Layer 2 of a small transformer language model trained on English Wikipedia (10 layers, counted from 0, width 128).
A neuron adds its activation times its output weights to the MLP's output. To switch it off is to set its activation to zero at one token and run the rest of the model.

Output weights of the MLP neurons that the questions are about. A number n stands for (n - 128) times 0.0028.
n19: 202, 102, 156, 170, 163, 120, 129, 113, 122, 179, 165, 167, 164, 90, 193, 180, 128, 162, 189, 144, 136, 104, 74, 129, 127, 105, 180, 160, 132, 191, 127, 122, 130, 105, 136, 119, 123, 117, 101, 140, 128, 88, 136, 96, 145, 162, 195, 184, 188, 135, 80, 167, 179, 144, 127, 171, 169, 109, 156, 129, 136, 129, 136, 153, 54, 109, 120, 147, 161, 162, 94, 160, 131, 151, 106, 124, 87, 142, 177, 165, 132, 103, 163, 102, 75, 138, 143, 61, 159, 179, 108, 79, 86, 27, 109, 141, 156, 146, 87, 160, 149, 102, 120, 58, 119, 110, 160, 177, 189, 176, 81, 107, 126, 118, 102, 143, 85, 125, 134, 153, 150, 104, 50, 145, 148, 120, 93, 113
n49: 152, 87, 188, 203, 90, 215, 75, 171, 139, 137, 139, 92, 145, 124, 152, 176, 98, 110, 210, 122, 90, 136, 144, 94, 153, 177, 135, 98, 166, 146, 119, 146, 151, 139, 98, 150, 158, 165, 104, 102, 158, 72, 102, 132, 145, 160, 93, 148, 141, 99, 46, 128, 182, 79, 188, 123, 175, 129, 79, 73, 106, 117, 95, 174, 134, 60, 167, 149, 163, 122, 146, 145, 128, 148, 138, 136, 144, 107, 82, 142, 135, 114, 178, 125, 91, 100, 168, 161, 173, 108, 108, 136, 137, 133, 102, 159, 156, 99, 105, 132, 114, 140, 27, 117, 98, 82, 91, 126, 152, 102, 137, 129, 78, 149, 149, 173, 151, 168, 172, 111, 130, 110, 92, 89, 74, 159, 140, 132
n86: 172, 82, 62, 150, 110, 144, 95, 114, 124, 130, 133, 122, 200, 90, 100, 121, 126, 75, 140, 140, 116, 125, 89, 159, 161, 146, 90, 66, 168, 103, 152, 157, 139, 100, 177, 56, 138, 186, 162, 184, 166, 143, 81, 100, 116, 181, 165, 112, 113, 72, 134, 144, 133, 143, 170, 111, 102, 127, 142, 132, 196, 121, 84, 130, 161, 109, 135, 117, 100, 110, 102, 165, 115, 111, 124, 146, 124, 149, 133, 96, 173, 183, 122, 120, 15, 132, 126, 104, 135, 118, 108, 119, 137, 147, 170, 110, 130, 95, 169, 122, 68, 153, 84, 97, 76, 185, 167, 131, 109, 191, 161, 138, 90, 122, 129, 210, 125, 127, 135, 135, 131, 74, 145, 119, 139, 137, 140, 156
n99: 144, 76, 99, 148, 156, 150, 91, 143, 54, 117, 139, 100, 95, 137, 88, 81, 38, 161, 130, 105, 123, 112, 168, 132, 83, 127, 122, 49, 187, 129, 113, 126, 101, 118, 147, 118, 155, 129, 138, 163, 164, 109, 118, 99, 143, 109, 75, 64, 112, 145, 150, 170, 111, 136, 140, 169, 59, 137, 103, 137, 78, 101, 137, 158, 157, 182, 152, 70, 103, 170, 148, 184, 112, 161, 160, 72, 126, 145, 146, 70, 129, 110, 119, 64, 102, 177, 66, 94, 129, 159, 125, 133, 115, 137, 137, 133, 149, 157, 92, 101, 68, 124, 111, 158, 144, 133, 134, 116, 99, 100, 116, 132, 128, 117, 107, 97, 120, 156, 170, 141, 143, 119, 139, 70, 146, 119, 107, 55
n135: 101, 183, 111, 123, 138, 85, 117, 134, 167, 154, 150, 64, 167, 175, 153, 160, 124, 162, 60, 71, 135, 164, 143, 138, 125, 129, 106, 68, 99, 93, 132, 105, 176, 121, 75, 111, 101, 163, 166, 122, 89, 148, 171, 137, 131, 80, 130, 193, 151, 151, 121, 124, 147, 141, 100, 146, 197, 111, 104, 161, 123, 105, 189, 127, 109, 210, 122, 6, 96, 123, 137, 160, 132, 156, 126, 84, 114, 128, 160, 140, 139, 204, 181, 127, 90, 83, 84, 144, 25, 98, 157, 144, 103, 116, 111, 115, 111, 102, 125, 47, 112, 114, 55, 141, 125, 164, 118, 120, 80, 145, 121, 118, 65, 133, 145, 123, 131, 118, 131, 166, 135, 133, 135, 143, 196, 122, 150, 148
n185: 64, 124, 80, 137, 135, 93, 168, 141, 154, 166, 87, 149, 141, 101, 166, 93, 147, 110, 141, 108, 112, 141, 135, 89, 145, 131, 151, 82, 130, 115, 148, 73, 132, 167, 115, 94, 153, 150, 87, 116, 122, 185, 76, 123, 135, 119, 67, 158, 86, 116, 195, 103, 147, 136, 88, 159, 112, 75, 184, 105, 167, 79, 136, 104, 226, 143, 124, 122, 85, 94, 66, 96, 108, 99, 91, 137, 128, 150, 138, 181, 88, 157, 98, 111, 185, 130, 166, 166, 125, 96, 139, 138, 116, 140, 159, 161, 92, 120, 115, 150, 143, 118, 99, 123, 159, 206, 119, 148, 139, 174, 150, 145, 79, 129, 167, 115, 103, 141, 137, 124, 156, 136, 128, 60, 160, 133, 86, 146
n200: 122, 93, 101, 125, 94, 122, 135, 162, 123, 117, 136, 143, 160, 135, 103, 124, 98, 187, 145, 183, 125, 161, 112, 165, 167, 139, 154, 121, 123, 161, 81, 159, 143, 108, 112, 198, 125, 152, 124, 89, 132, 86, 164, 123, 120, 162, 114, 107, 158, 119, 107, 104, 188, 88, 173, 77, 129, 143, 147, 125, 126, 168, 63, 131, 91, 158, 185, 165, 114, 139, 168, 144, 75, 87, 136, 84, 95, 107, 93, 128, 113, 152, 100, 166, 150, 110, 109, 120, 82, 108, 138, 117, 83, 95, 148, 112, 75, 153, 176, 149, 90, 134, 130, 54, 89, 166, 145, 102, 186, 137, 89, 100, 159, 107, 138, 159, 119, 98, 134, 215, 103, 207, 100, 142, 80, 116, 107, 139
n257: 156, 97, 111, 119, 54, 107, 73, 128, 194, 207, 161, 146, 203, 104, 212, 74, 180, 74, 175, 107, 114, 130, 137, 128, 108, 140, 169, 127, 153, 82, 103, 105, 70, 97, 119, 82, 128, 129, 155, 142, 144, 163, 125, 123, 132, 132, 134, 198, 170, 175, 138, 142, 132, 160, 87, 123, 133, 169, 132, 75, 146, 110, 122, 162, 147, 19, 170, 160, 130, 158, 80, 72, 166, 108, 132, 153, 170, 100, 155, 159, 132, 169, 176, 104, 158, 130, 75, 144, 110, 139, 96, 147, 121, 95, 61, 99, 165, 164, 101, 155, 100, 110, 129, 106, 95, 110, 125, 138, 93, 92, 99, 99, 115, 101, 43, 49, 153, 74, 147, 82, 118, 143, 110, 124, 84, 104, 152, 138
n274: 147, 158, 108, 88, 185, 163, 85, 107, 48, 113, 142, 146, 108, 144, 104, 82, 158, 94, 151, 127, 102, 133, 108, 103, 112, 157, 189, 66, 73, 135, 106, 144, 111, 197, 89, 160, 141, 207, 123, 89, 143, 75, 100, 136, 122, 124, 131, 147, 109, 57, 55, 126, 129, 114, 174, 161, 131, 136, 132, 172, 106, 128, 161, 139, 114, 53, 118, 125, 155, 126, 124, 131, 125, 156, 127, 20, 91, 131, 129, 152, 198, 145, 115, 142, 115, 161, 137, 130, 121, 116, 127, 97, 133, 152, 140, 133, 137, 107, 135, 121, 134, 173, 131, 161, 148, 88, 183, 108, 223, 125, 87, 119, 195, 66, 128, 110, 137, 126, 151, 164, 96, 95, 155, 63, 137, 123, 124, 140

Each question names a token from some text and the token that comes next. It shows the activations a of the neurons there, in the order above. A number n stands for (n - 128) times 0.052.

Then comes g, the gradient of the next token's log-probability with respect to the MLP's output, scaled to length 1. A neuron's effect is roughly proportional to its activation times (output weights . g). A number n stands for (n - 128) times 0.0027.

"au", then " ("
a: 130, 129, 132, 105, 121, 127, 128, 135, 132
g: 174, 152, 106, 143, 178, 70, 126, 158, 158, 130, 177, 138, 96, 144, 100, 121, 145, 95, 84, 163, 114, 133, 148, 130, 190, 116, 122, 122, 159, 111, 152, 132, 99, 150, 84, 109, 143, 92, 117, 153, 104, 201, 65, 142, 155, 106, 147, 124, 114, 80, 87, 97, 151, 149, 145, 121, 99, 147, 108, 117, 163, 139, 122, 121, 177, 134, 164, 117, 140, 73, 104, 104, 140, 133, 109, 130, 171, 170, 137, 188, 119, 72, 140, 75, 146, 67, 173, 137, 96, 134, 146, 38, 109, 152, 161, 120, 170, 113, 133, 85, 157, 145, 77, 129, 121, 148, 100, 104, 163, 145, 82, 167, 133, 111, 149, 107, 133, 170, 76, 69, 78, 100, 161, 91, 123, 113, 205, 215
Switching off which neuron hurts the next token most? n99

"w", then "im"
a: 130, 123, 130, 129, 125, 128, 131, 129, 152
g: 142, 184, 146, 164, 91, 137, 150, 115, 124, 130, 93, 177, 109, 134, 196, 119, 83, 105, 67, 141, 107, 101, 121, 103, 125, 166, 169, 109, 97, 141, 116, 101, 60, 107, 153, 108, 97, 132, 199, 161, 126, 68, 178, 93, 153, 153, 133, 127, 118, 184, 119, 151, 141, 82, 176, 182, 129, 213, 74, 170, 144, 113, 126, 149, 148, 100, 198, 122, 119, 138, 125, 153, 98, 123, 70, 95, 106, 142, 143, 109, 156, 139, 121, 126, 151, 126, 147, 171, 230, 81, 86, 131, 115, 140, 98, 161, 143, 98, 112, 183, 65, 143, 103, 124, 63, 161, 143, 84, 160, 140, 142, 145, 88, 127, 132, 108, 81, 157, 136, 93, 123, 128, 119, 158, 95, 142, 102, 127
Switching off which neuron hurts the next token most? n274

"u", then "ed"
a: 127, 123, 109, 127, 126, 128, 125, 131, 132
g: 160, 112, 130, 137, 113, 192, 140, 108, 106, 111, 131, 145, 98, 128, 80, 120, 118, 129, 92, 90, 105, 96, 124, 154, 119, 159, 162, 125, 128, 63, 113, 147, 149, 129, 121, 112, 141, 190, 59, 124, 85, 47, 155, 83, 119, 104, 91, 83, 104, 164, 123, 141, 120, 91, 94, 154, 114, 147, 225, 136, 130, 158, 116, 77, 132, 93, 144, 132, 157, 136, 160, 123, 132, 104, 104, 109, 100, 21, 137, 92, 140, 186, 128, 170, 99, 160, 124, 90, 110, 157, 168, 141, 127, 130, 139, 137, 79, 136, 124, 73, 133, 141, 129, 165, 122, 105, 131, 20, 133, 137, 145, 155, 121, 130, 141, 178, 197, 210, 110, 91, 126, 122, 153, 94, 154, 109, 112, 101
Which neuron, switched off, raises the next token's probability most? n86

" tra", then "in"
a: 128, 129, 128, 129, 129, 152, 129, 129, 127
g: 123, 119, 133, 148, 166, 92, 157, 143, 141, 95, 99, 154, 172, 162, 73, 88, 109, 122, 192, 128, 69, 140, 132, 153, 90, 150, 123, 148, 106, 108, 134, 103, 128, 112, 139, 108, 182, 188, 89, 130, 65, 107, 59, 138, 103, 114, 147, 84, 104, 182, 97, 88, 144, 105, 114, 111, 88, 87, 133, 121, 116, 165, 102, 158, 143, 83, 161, 97, 183, 105, 125, 160, 120, 52, 60, 119, 112, 122, 91, 98, 74, 185, 155, 100, 157, 106, 151, 157, 88, 156, 76, 102, 153, 101, 189, 88, 140, 109, 100, 153, 145, 137, 127, 108, 137, 144, 134, 126, 177, 134, 114, 164, 91, 126, 146, 126, 132, 67, 82, 196, 151, 169, 122, 152, 99, 82, 93, 67
Switching off which neuron hurts the next token most? n185

" or", then " rele"
a: 125, 145, 125, 128, 116, 130, 131, 127, 128
g: 95, 120, 140, 46, 82, 52, 84, 191, 100, 131, 135, 142, 104, 76, 100, 153, 158, 84, 79, 153, 82, 139, 110, 113, 141, 115, 168, 108, 180, 114, 118, 154, 161, 134, 54, 120, 74, 73, 106, 171, 111, 104, 125, 101, 153, 103, 125, 104, 113, 120, 105, 166, 92, 95, 130, 127, 100, 169, 153, 137, 105, 136, 136, 138, 116, 205, 119, 161, 143, 135, 109, 101, 94, 157, 169, 172, 117, 78, 86, 103, 127, 92, 115, 92, 108, 119, 112, 108, 169, 153, 141, 163, 182, 138, 130, 116, 139, 146, 83, 96, 170, 171, 157, 91, 151, 170, 193, 102, 100, 149, 144, 162, 118, 126, 104, 170, 174, 158, 67, 174, 137, 150, 157, 93, 86, 74, 132, 110
Switching off which neuron hurts the next token most? n135

"s", then " =\n\n"
a: 128, 126, 128, 129, 121, 128, 125, 126, 129
g: 163, 180, 161, 69, 173, 105, 147, 115, 134, 162, 100, 161, 138, 98, 139, 105, 139, 160, 112, 111, 173, 129, 157, 117, 124, 119, 63, 153, 117, 168, 142, 96, 48, 127, 127, 146, 146, 114, 152, 42, 135, 76, 112, 140, 121, 122, 86, 96, 152, 85, 154, 149, 107, 131, 112, 164, 146, 95, 123, 145, 101, 185, 122, 98, 161, 93, 154, 137, 142, 125, 91, 157, 136, 142, 85, 129, 113, 135, 123, 90, 189, 108, 82, 139, 110, 180, 118, 127, 168, 132, 50, 76, 112, 127, 161, 115, 142, 124, 91, 126, 144, 165, 182, 139, 113, 119, 115, 70, 189, 115, 118, 163, 162, 113, 128, 181, 50, 141, 52, 122, 90, 178, 86, 73, 134, 190, 116, 123
Switching off which neuron hurts the next token most? n135

"==\n", then "S"
a: 127, 129, 128, 127, 129, 128, 128, 154, 130
g: 113, 129, 118, 74, 153, 92, 131, 124, 134, 116, 130, 173, 115, 134, 129, 114, 126, 120, 186, 150, 106, 234, 136, 109, 152, 155, 132, 147, 184, 148, 108, 110, 124, 148, 170, 113, 150, 151, 135, 126, 149, 192, 179, 211, 127, 118, 129, 184, 151, 75, 162, 122, 104, 174, 115, 161, 128, 150, 90, 146, 123, 89, 156, 108, 141, 107, 204, 104, 162, 157, 183, 146, 187, 97, 116, 166, 148, 124, 150, 136, 165, 88, 160, 123, 120, 182, 118, 115, 124, 132, 74, 141, 142, 157, 136, 91, 133, 74, 79, 131, 126, 145, 99, 155, 84, 202, 168, 159, 92, 111, 95, 168, 127, 80, 145, 136, 64, 110, 71, 194, 141, 89, 108, 172, 116, 116, 138, 113
Switching off which neuron hurts the next token most? n257

" ac", then "ce"
a: 127, 128, 128, 150, 128, 132, 127, 128, 130
g: 87, 178, 179, 125, 157, 110, 108, 158, 152, 141, 135, 137, 126, 131, 58, 136, 150, 121, 136, 144, 181, 58, 150, 103, 159, 128, 126, 124, 12, 129, 102, 138, 141, 161, 99, 140, 118, 58, 87, 124, 151, 109, 146, 115, 139, 154, 111, 75, 161, 144, 90, 152, 142, 153, 171, 124, 143, 91, 129, 81, 128, 55, 193, 75, 108, 149, 174, 112, 134, 97, 162, 125, 158, 121, 139, 151, 121, 93, 117, 102, 165, 160, 79, 111, 103, 88, 67, 119, 108, 148, 133, 87, 93, 134, 124, 106, 144, 155, 82, 173, 166, 125, 107, 127, 175, 120, 120, 122, 158, 176, 116, 84, 103, 91, 146, 166, 199, 175, 147, 91, 147, 156, 100, 125, 127, 162, 57, 159
Which neuron, switched off, raises the next token's probability most? n99

" in", then " World"
a: 127, 111, 128, 130, 123, 128, 128, 132, 128
g: 159, 148, 249, 126, 217, 158, 108, 194, 119, 95, 91, 146, 92, 134, 141, 94, 106, 134, 126, 128, 160, 131, 198, 104, 164, 107, 134, 148, 126, 174, 121, 139, 83, 198, 106, 140, 131, 124, 91, 140, 144, 98, 47, 144, 150, 107, 163, 131, 137, 91, 129, 131, 101, 87, 126, 74, 131, 157, 133, 106, 173, 74, 91, 130, 138, 123, 119, 113, 63, 55, 76, 150, 136, 172, 158, 92, 144, 135, 78, 108, 133, 145, 141, 111, 161, 145, 95, 95, 138, 101, 122, 179, 104, 126, 157, 75, 145, 135, 66, 114, 126, 112, 82, 130, 108, 88, 153, 114, 106, 116, 147, 156, 159, 146, 116, 192, 142, 113, 133, 90, 192, 138, 150, 113, 105, 127, 120, 115
Which neuron, switched off, raises the next token's probability most? n49

" cont", then "ro"
a: 114, 128, 126, 130, 97, 129, 128, 135, 87
g: 93, 175, 182, 100, 138, 60, 78, 161, 118, 136, 151, 157, 98, 84, 104, 82, 113, 79, 123, 160, 109, 69, 129, 85, 132, 146, 119, 119, 94, 125, 137, 136, 180, 82, 145, 115, 144, 143, 168, 110, 137, 110, 154, 93, 13, 96, 91, 189, 85, 146, 96, 113, 82, 136, 140, 125, 92, 76, 137, 182, 123, 159, 158, 156, 97, 160, 166, 95, 110, 150, 174, 119, 55, 134, 71, 112, 180, 154, 181, 145, 166, 104, 139, 198, 113, 162, 122, 127, 137, 107, 155, 140, 116, 124, 93, 118, 124, 93, 146, 115, 149, 160, 104, 149, 164, 170, 161, 154, 155, 148, 116, 121, 129, 82, 138, 124, 81, 151, 138, 101, 121, 146, 84, 68, 84, 139, 148, 134
Which neuron, switched off, raises the next token's probability most? n274

" sc", then "ra"
a: 128, 130, 93, 120, 128, 129, 128, 176, 128
g: 154, 155, 122, 105, 178, 137, 36, 138, 124, 39, 63, 178, 104, 105, 89, 158, 64, 175, 133, 143, 144, 133, 97, 99, 158, 96, 112, 74, 128, 187, 121, 136, 133, 112, 163, 166, 88, 131, 143, 87, 153, 100, 120, 83, 125, 107, 102, 81, 185, 124, 67, 142, 123, 124, 124, 98, 92, 102, 78, 204, 118, 174, 158, 97, 136, 112, 84, 159, 138, 114, 93, 108, 137, 122, 145, 171, 120, 141, 120, 74, 74, 138, 89, 155, 147, 93, 166, 88, 155, 149, 176, 134, 114, 152, 142, 92, 110, 101, 140, 143, 127, 153, 153, 169, 91, 105, 128, 114, 110, 99, 126, 166, 86, 167, 102, 153, 66, 79, 97, 108, 140, 103, 123, 166, 136, 82, 141, 103
Which neuron, switched off, raises the next token's probability most? n257